Layer 8 of a small transformer language model trained on English Wikipedia (11 layers, counted from 0, width 128). Numbers have three digits each and are written without spaces.
In attention head 2, each number of a token's query is one row of weights dot the token's vector x. The head spreads its attention over the tokens so far by the softmax of query dot key.

Query weights of the head. A number n stands for (n - 500) times 0.0011.
q0: 424671377513508621529414466447556510531348438393606382426506442403550448424468510447439533462599531441602562494448447418467517610442588496558460528510566444496470550575543538452553548477394523594525482468459488609380430547529376514461535515514398619626539476465478528553622500473706509605573573550413473479566453519516536463388496536520434373516514482467545391525579475488572470447504
q1: 450446592486557489450529404466496518576553457446509593459457559608406564575496445560500409420532586633421483350473473548417432508430374529460470345568541485543550563530430518468610479665603363526399494476477430492559458494520577498471485531458483450392475443450509440497405523453506505421519551518502452581404479414549448502448526422437500494393528352513481520568370628549502480430537
q2: 533686337475496433502596537552554588614355641533552489518547436448486423474522576350638541512518513379549396498594508358651483502459587529482486461371544526429421380498471627404488479402514616625550433525498487569511510453525486532475398457441407507576556425559555593496534443478551442462547591516421564639419478441491533420394448600562413489620304611519474457515486420482476407540469
q3: 545533461361453509512424434472454487525569545505459458607380481396511584573606635364592533557445543408675404613347521530531535468554597491493565481293406570523525400353317542477453462481562630573476509507373480425589443410568515514576480420526505531561465408464536537502567426575416513512377521478473530421675539537493430376453404645525434493654395648543459483548633424604444382500457
q4: 390591577529514524462463440445619537469647349409518552568479592614471520529455382415422391584389445605454502419496446533592410489510507505592392548523392434588415640533527524455680417530470400431534440573527389582524607596457590514553617454511403413482508612414427451520603562583519412394498523444510458452487510502584608594457657446514522537568463363482447688456340506398471519559558
q5: 462597435557592513507579610663497462576482443527617382537647356551532345505479545285497274455429413432479586480460450461459551547535411314426500488616571361680404513714554577349469558530525460497571316531492466503416642533424584366413601290409404589495425283492443555493523498438647459548476614643562481615384559540461479476466684445478532549497489446555418508636397462342530604449488
q6: 527326620447436472619526350582412563577559523405423547419217619454587509331478565592415631500568497576497610283403628564378407448506439712537520541503493632537558458342525323677490561296519437506383762599557423497451375452446293703497299582491500484516615686439376494332643559486327426434672427393423518506699486734451453517426405512386200458533567449497512474515604533400619682535430
q7: 366371715374569474678573404500571453773467367500632636562484522521348606416790430411414380432434722733665481289706473510703428339594560682470517657435743240357327583437561404507173704271473520467432415480374334356537457477236359600320545507369670441584518612380458539449711559425476411436548633461472449555340379496478429287468638634397682565373588269640422643445551403496615369553608
q8: 417532738478183731514414296534752473587500455492034504699356416379563613347425472716416381615525619565387432686233355575459534410452242702600493500415504436359453178544528496504487313318488568418496307828370307524634344488591466348627248515356645646634628368657577402540671491527407409476437553422598442715663287530206400496569471520566553446523484577803500545480533507471359530553307
q9: 664652574355602314549468261638562481462384460339485601446401438436678297379565293386358474331580456137303605487310641424468648659659521289577423525405566492435380418519732504230541563460580677489596550549394462453740482709352598345373218485391410528429391679420575787359564306401261278418382630484636506580790319624530411576304468500352402463586361500351573620572674438536525521480367
q10: 476627583691538449739625465636524582547279379455718604439535352531503660362338522500252614539450341345529593416526523377413546322798341702504487397598638328616413450471730556541551496435258453329539628703459485586383331511634481424458315736322388411625675627473483664399608442595654395541409545596634384467563364389511694691440371540595545557647473384383096546525322573477510394572441
q11: 322343545425662253347624393445286239508468437623607551705375513284423221459612458584474551773383556594434690190768165446595532237559613415676481422560496644376430448317445388742607368326526589550548670420560521428401436487540504789273537390748631430431721551418384528641508237668487737572446521470563598356560430199636652283550512354435542735309431432492567582447728365457290366543516
q12: 569418599351277504409739547399283482500484555432540403438662340527466354547397445405341316492420401602485552415363493478519659467732492748485406555576488381493737475434715337526571536485208543442493727379662529346332468394309695435432484733615653578530325426396257483470374497765409483489438338312350685478556735238653392559416449404476680586764473380599250657536539573462624476534483
q13: 605552522536423371638489614692529464483615548489480556462452673490513737385442500605529557511561429430564559643624567559518523283584671301431365407658312476486619600438788422562544504414435533452609602689401493339282282652474210493702158539559392688313624263321430510538554489492482377357507532500544664571484488511249371608296411462361531423395660511381675425408392534603606522461603
q14: 508684616609707803472381372781435712500637415459511306540523551423493548500536514535477584477278593511678507484449458568504667525493457434427411419378547405379259584655799469384399346839504612403465324362341332437500486507465393406526417439361496618574579291334419627659549363455384367515407408474601541528528609341643665487715359388517693711610732504353648496646538390705473604463351
q15: 594559507768384453526662628542364510697435387434426483503544503376637524710565374588475682335475341669409621433590485521648589598532281176400528478591570458805471596514535489648533432425536460290592677504489710667520677676549457500553534778362278428496390679390459597412554497827460462434375605390559395672513385544527628607622443456462584424355458661476459614503464515486455624651622
q16: 677404480557539500530621576510566633469516522577403455512383669333455508579395490564518549455472509451320568514530536415450437357490566534580559439397563547552461451439491669466372383430555612544456446418517456389546502407490642402556569553508464471534486565430500506446500512528513475496527543437507525523514434541645581583473411536431451484589517541394533565490504427645547415558533
q17: 288676589508511500431449437487589424643425544537620489475546547596421407465484446328524517483617516389606464539489460560570535482426437447464475378544447436444473487673541459367659532594458502607396393626514433678464506447496381405341530417452407528613449283537536504484520463452500467577558578516471502476429482444582505444502512641525525528500437541484426390380432520437475488502550
q18: 695377544562430466521521500390481555448568637442439401534483376339602558478520586611584492473464479488529551575484535518549493410558539537601571602355446613498529377354463483628321440464571573477535645527591498463593382516644445526577557534624493464535539606450483537494553543556471540544380346419419539540622584598408599569537483505542487482578441637541443528610565465630368517488515
q19: 561424606568564443543562611370438519419570532505507658513562548498455602543402567454510524361433525655680551505568579630473528422480677458411513601626446515510518565488500399548632545545580459538627619485436560502488597483415525517542582389481697515502589545337294443513667481435436498617350431508531525467511637425467507608471573435389479596672587451550550403524606606560556426463556
q20: 390524483536637480489402517485564602449391464405638495581575414426510416441420554290418440472487484392355453435420493471500371490364547369394406483503572335464452617562416717283558557403465514584550497514519454605428604513606609393394494481359429582402429463495418571521485500674674505348622730699409450627431463481525437495461459559415431460412343371477418567518411481479548580545483
q21: 500422397434603521564537574473552445421567640522536478458667517527480534562546610580594556446360582500585636542546616440552590661529490427514535536394420544434461437579718521462369558680525515464484383525517517586460571382438490353495421335507551419500459420540580386478437492338379491612460463428418529507360586474616437300409576394421585554449609505505617468673588532475534526534513
q22: 480616419581556487509430620498544540562509473381569587430539398558483376487344451448448318472514286463508450273612465453567558536439351476487403498689550450526507505575508693385542551522459403335655422781452479548443607484448519400500551365581347459559485431516524515531439633582536567482497612624419458521495424620428482449418640510412500586573524436673386689413369547363600467599498
q23: 473520379607477587431463521424364519437445477593402536605503447564446553669483478637509761423460520543590517563508480493723495585666530604645515448520482539623481374483579202575568506500665538369596596450491610407478362503492424443602461618573475517571600540491474626434454596559396459570462508376310549451437488530486699552716426434711629513584720582473550382388407465437428364622396
q24: 508225809599326486549838419589353556436404419496347672530728456433423365422367558452504612457417526400479537524500471438418587543490711280573470402600593504682576406561522302370419417226387357650437575462467511327561548255566725657571263422595690416574462368305409592546645509622898348624425430620643444564617411477457620526414493486613444654661545581461435582539557468765443330707601
q25: 435764563478516574665557273444399697558356433464543548420323365544339568426638621553471583470475650625461476625413391659630489399589466348634575390661538683706434413551387699303234522471451756457424512362258597608613394363549267630464642318548229471492742600435577824345427795672694468536442395525412516388477768661426460578628631539771600550592549356679508328496285475325302433649456
q26: 383415508388468469510370347579526450366831422536375363669479408430691596394567615447517566334141533626351669114273829527451363473433371508548529441683632556614316557433472449484398370678405377626477575584533712633586584488755626562524522541556379600386361637397393117515516353513598507556276439327670487621504411675449436297629526666598681358407213225520587516523592393746385458370452
q27: 437594534650752579465621466479597528427273308575617448630640375559624432585647414415635496428513451510566439385580483379431773525278476419625483530487445338560559478525526517513404570686460759437436452412559563536509515536485392632546689310519380645644512401606598585509672487471469623536453376556500505472567578655421239326500521465435447444444714659598586381667711500332571609294431
q28: 326688731486454455342617067611586434297466443705388393381294546430721527433466470605504487512630539473396619455359537516543565381496283704443607327484334531403529496424396484451508289492334472781409436380295534196440464484406552445453289439672435759449579433224475518524408264606476306446534500449484393586493699410343282405291791576618609449669340384508523351354468442551514524465330
q29: 784224496527620436424617292400323523283541500351652283331400582526609787408407891465423397465407604720660631332333381577370434224428443648248648436562543402268514563249471666605539575407432452676492460410616339566512294400616295324292593527471426402234738473622406485418520481305439545578580546386795362560264292469516512612434414520623433642229672554532500496500615649366595409301402
q30: 491568289348666488530492707444507371758430686504430340456386591504394832504441107462417622775578549294399604422619310357561656582507714472270273673553589472348463225630682594460572323558541635313648359596488477600281689326549554667492621735512360521261549627475695437673373453531327489372605355406437366582613549513465384450470580587518469577801227444414449537617682450431515441633397
q31: 581406534413418377434322562706382746697404623235380636601404577378295532355436503503534571572344464575472532510613491660503454541650628627558380482707627435595624534557484586510517398453507404503429545581707481520354742454258449705609675467452523463461594539430440461682409730590723421523528533570414604528408464541437526509441550465574582640601523376551462457626534589543503510457344

Each question shows a short text with each token's key, already scaled and adjusted for position as the last token sees it. A number n stands for (n - 500) times 0.0021.

Then comes the last token's vector x. A number n stands for (n - 500) times 0.019.

0 "or": 511493420446559519405537401561501388223235376518409435498455560390673249657583470414479708605428
1 "ra": 528506421459496555510548374491551221203418450521463458465493518439606309625555632467460794611445
2 "ine": 570523415488504586419646389425495348148390476616529469497451547467601401533657581330446725620544
3 " during": 453649370461500519332601366531566370434322364645575433301248670515754183652571472373604588566440
4 " this": 445543529533541615439593347577428544338333337453448561414460631450614293835566479387636672523504
5 " time": 477554457473502559374561313601471471405308320594434593386452647464726352685559366392585659607497
6 " (": 545491500536510488444559348608547487510191448652485572433405641421693319484598545595681659387424
7 "\"": 553468525494469517351440508578645645347238453578570506448431575463730376416530539405617517530329
8 "un": 486477565552448512342597330581489557427331504505517566404416574574611400592570671639659663670340
x: 534500479476465566478573512551523543539493515480520507456494510516488491443534427554477508440567473506449517484438521499529565522435522509494478487446513542430465509516503511525420536523504511483460480506458488523480478509437489469523486488529489518497443445437485529519498502526558490456496479509420095468537482508497529455466609480476481573481565410489497472521524421618472473420504
To which token does the last token give the most attention? 3 " during"

0 " before": 578418297284617601387478392421489405424399348594414379481354658526804181793519537451794620436423
1 " or": 509467388380613527373507516520459369299338489527536411467464642449747324716567410581722745584496
2 " after": 522508362382557521412527479489536338403437350618547397371292681557809201829494442517650656463427
3 " ": 452551436544479547424511497548442532387514483513564447461396611481443310567496514405703659441428
4 "har": 521446519532415520511321483500436580442393597534555563493495601475596348625614441482736500549730
5 "ve": 441513511558446459567503532523341441512667676375470603411441679452575420457514562630610366647472
6 "st": 520486619503421575427510801458528346432551570575485587460292744515717357725454368337564557517657
7 ".": 475555528453487454349474513565558201345528390555546510519476556526505342652530537543596632446363
8 " The": 484454648518489679359555381452532479305285482577558470512442725551602193644576528479602535674519
x: 545496482500502510519492460501470493564492508542418540515529534537455451498540456472530510541500521529494501509430526487417538502510487481487477551528503502429480488494501496421556488495484448495494524503534488532548527429522477518472494484499498487507504503491495502493491526495485497457535514511473051491514566502478520537536661521566478562572455497473454476511548474489478474475454
Which token does the last token look at most, and with what share of its attention? 1 " or", with about 40%

0 " |": 568502383428751662371373564527563472288315298534587387419580618340635166729412506509515616553473
1 " ": 524468460499528612433355600588556547376469359572491438531427643335387252590415417454550646491436
2 " |": 333578498447700561413342564587560670361367539437544532383611657497661255603563307601435563529472
3 "\n": 471540497520581517410344671628417581305352296480420438450502587319637155690394514486580653458427
4 "|": 465580525436591665335547467452509567391313490574463551334467755452695214912510700525515512489561
5 " early": 559512591476481667358464499500565659387471478445419582364402725416574382896527584453656419716557
6 " ": 539530420612401527527595577573425606533465430422462483537554536478484538821563728305845437560563
7 "ro": 573476499512420497592492478449515425518415530463490469562664384556534494526897570544874487578542
8 "t": 556497484486510455446441637518420550286498675329573522486495636474732446670676338763610443615573
x: 425475474486561581548431536521533518504497476494503555468525538499512521476544544466459492563567534496540529419511432459496540504538589452445502467564498506574545384557507471477423501489468481532477493539476500478461475373497527548423453490508528469477569391505536447427541436514570536492443530553504246625591525498478498508547489445489520460529583563604575518541405406519513519470436
Which two tokens does the last token look at most, in order? 5 " early", 8 "t"

0 ".": 543537452408545564348386344565566202345594438625587484407490642549517288517467568667581701613383
1 "\n": 429506511511528543319337483576524389277534509583612494414528605449527223592447606511531530569539
2 "|": 464582452407643745297493365412625579429435645578527514355474736471610256906487749559433450591627
3 " Di": 565452502472467632509365628519554546494484469512501563459544588552406372806385595368592473618512
4 "s": 481446643415486584302454616593635540507349354415492599425481672352590350796497370443520698717411
5 "ea": 402512533463588583444435409512488594196466552546473590467479643281709225736488565468399624683617
6 "se": 473555501508522703343534555559544438312459419581430612420360613363693488774593511286597525716627
7 " |": 484485513377608725353571547556735452328280317645612524475492554508637494645541721429536566638517
8 " F": 479467550483399721386384570459655476320362331561460548426446600573482413554506583420664574694413
x: 524523514452520423359569482482481410437464478502442504477547517461516573551509472558520470553476531466504542516529408486462452518536502610556441532562517483451470464485487534481508459505486510545496513561505496527479523543497511549507489562531514502424452539540540521584522469499499517485475550508470109543537503482460498475444512538462507495441520471520436512505548485508475432452491
To which token does the last token give the most attention? 4 "s"

0 "x": 503411473534429587502644496522513340247417396641480462540538534646554501521573513502473720680462
1 "t": 576487404472529545411582486521478294254453396494461410516550543469657409674581481575556649629543
2 " ": 538496478575405532422633411622582442387478465673529458537461533530399433552539510358544685516488
3 "fe": 518393526518475439510589385696653571454385527578528490593505339621496515644668448341536557616558
4 "w": 462511413471443474427607558578570560413344563585493450437392623525749483509630327518635522666457
5 " years": 503561514407531461385602441618441531383379340417374539376467560546685322690514388308506555615594
6 ".": 546471529450512353384526376605460187508460349532570452531510567454659328642439533643605579409328
7 "\n": 452513563471482522333329468571506379277525561589614488551534584449473198548456611564490477511504
8 "H": 550419616523485632481436455355596500481193552575562564421393721632544287698659615698591619581564
x: 517490456520536541406551515531513495491459545544445426557495528476506554574478438470414532556532481447486551487496522492519539558541486571428585487491558442427529487468503444490466462462533552479517498512481500460539487444517537477527484557520530501475508478430467509535469503482588547479504507586515127564484483533555505396480473518545445501584530448527506521557481481486454451435539
Which token does the last token look at most, and with what share of its attention? 8 "H", with about 30%

0 " ": 523441444513461593363524483553597499386389515639459477537409614529414346531607389400519675541492
1 "s": 576468438519477510491440519495624458434349521506467471509460593635515405516694335540506756639380
2 "ur": 553555507551432530542337615580577494606383496599574564395394580573452408727548433439573552506361
3 "fa": 504508567496528333631439439571303140397533570391503596449501521477632267601403545625471610563505
4 "ce": 492579521521570556379564547490416364171431443537459574429487628336670359631640276361467577658584
5 ".": 559496552462495439336504486612579126312462318581499455508480527505570322627552530517524620458385
6 " In": 519517646463469605315394329446665347470431465641440659273246749571700085621550546650521578570485
7 " the": 586408649562535643469620483573504590268458476527580508429520637557657376819624587441650659552411
8 " sp": 488540511501420580491453462454516455354277325355565493536543621427633434664610629488758538669544
x: 509531445444493502396503440484479447490503507530453519463543503447505491510528390501482529568507506487489569602526499487514477478537566444472480493507495542501425477464528451464447570454541560535493496634432546501527520489462456440443499394485546479516504510467407529577565523537531454484561541464466169565519537460519451460495495453456518520462443494487583534524526518547458407572496
Which token does the last token look at most, and with what share of its attention? 7 " the", with about 80%

0 " a": 512465392519486596424608443509499420394257405505471406444459590454577313625649531360648631755409
1 " ca": 482529498534445540488463484526432468430365356459480484512492518448650322590628449385771621765502
2 "ttle": 452565493483456506444493648533467549202430640541607502439493640443735436632791354432482570703571
3 " d": 526473565555453464552559383530477380479410607683486576471525519559635389621673591306565622623618
4 "ro": 425508554444410352507559595607479501595452449620500526439415352558630603417588491585616481686458
5 "ver": 515508553534508547377572538451475340300468554656439591405400676593637339651613253341380645630653
6 ",": 554499560542463477406561429551588310437439425720491558406300656639787400523525437459583678526466
7 " being": 523422668544437545319502444511543415364310498645469584361330697507715257611511488389580590505351
8 " in": 507402687615369503296523513431584315446293433557515584403291725407713141646498455586512687532476
x: 524515471529522503491562491520400518541461536513500478525495531496499463488454515499495505543444513515535534457501485518456502497518528509505486514463487500526508519502515494502515477450506517501499511465529539416506531516441537498477441347500535580490496425460505549405529491484619469503454445465497125505480457504481473476417663504413506495442516476544575498471507423442511526470559
To which token does the last token give the most attention? 0 " a"

0 " describe": 488484399398524548387471433586388470352438454621412403530440596315704212701448487440711604470637
1 "d": 576489375298541479443431481563494478470361439596441374423306682433848248731482496495615658411515
2 " as": 547575345340448616326419475533635382375496403592534372350324722562754233645501518511614635499392
3 " \"": 435581422461546541412407576596555472353311435615482493434432586446677286444613534507762530464367
4 "the": 427560445539528629381583437513552544330315387460427547346392593518692302517636486619666542636416
5 " be": 467497406502484545516596490583592386407247397411466483500515449594703498448752700415775418679424
6 "a": 533559492508522517470455526613455374405374435452497509478476498471717322541655636667699512638538
7 "ute": 560455483543507489417583567597431348345353494391502607420443576498840422590680476511673500758535
8 "ous": 504440525581505553420593496457441428337368370451555540416425547510653389533579521502721549664422
x: 553482523506505481545455464528559518502508459466502518458463509522513450447420526503531521510554510441509546515432553480541485557499485499482550576514544508443478493496471496508425518516529578467508440508424537469482541505523471510437516458462508521501489512480550511424514534432520414470484436505488086537535493496501494506497673516509539502534481469554482550482495492473485528522506
To which token does the last token give the most attention? 5 " be"

0 ",": 581507383298584608395455366475560311342524354658564403449402638494728321427489462483722736482390
1 " the": 547542351498591678374561392375556456256275412525544444394435604474531226532642427444587613619400
2 " f": 497527466525477568393550400462481382403338388439527454469489581538527373601610659325739547627503
3 "ung": 548470512572410501480519589537479571370325472616450479490466538639500500550456474621730540711404
4 "i": 464520479562438437457472560371478218429384600446596405531451492534478502508633490556533440637458
5 " pro": 437544515545447506471470481324545291368314528607531558415470507511499329532647550373562632589464
6 "duc": 484451546514386558520497450294405446300426506682429509504423602586560514686621395413401572531617
7 "e": 552517596605447497333492462439538260363329414554432640429351596497539321653571457424464619641480
8 " f": 524453543534437531350542502401519318372407459564510553470467530587411306616538563362651613574498
x: 506477488451512475388551486538526423466454460486475529530507487538489527564512452515496519503493532540491561570571436506507433506525503560528463506484467427457452510518501476468466481528455511520423507556457552497528510503438501547541542495496459471440507405475561553476483536471531508492432516474490076492521479460494476454495428483493516466468529540485500546453522464501520520457482
To which token does the last token give the most attention? 3 "ung"

0 "|": 541494390456663704332585435447551626413342462514490416443492687312656318889489744360524475530665
1 " co": 593571455454563707418459405545651529461445500491582491412432672373515396724577581360659526784608
2 "t": 450608434378622614359595758615543569376483620393579449370403764354797544857472447475746585792484
3 "ton": 423584489544495600460493801498408535342461584380447451489477630433653514701653492572801532764477
4 "ball": 445579465485510638441533654436439364276469496494465563481514585431574371763670721405766510658489
5 " ": 458521471596385542450640491576581422383363423651452464579563449454460496543737610256558445632573
6 "ro": 533443553524447531576541420458596382486361503582434476587651400506565453453880484499606539562587
7 "t": 597516492486530434449517587516481496295450645391489511511490598462715458606707254661475442608547
8 " |": 384405554440537616362612605462561494450419496550581493530490627500637441743607554502606501601448
x: 516515480433517480496487479492527456526499513462493518450476498501495521492508493459487429525456541532454522465502467460551562501498496503506523495526494527459512478513473499498908463504489533519504493529499466546460510468515492458486507519526491532510503469482517515462531527513500499480482504514517208484525496520523514531470647510514508494512499505514523509477462427488490477518482
Which token does the last token look at most, and with what share of its attention? 2 "t", with about 80%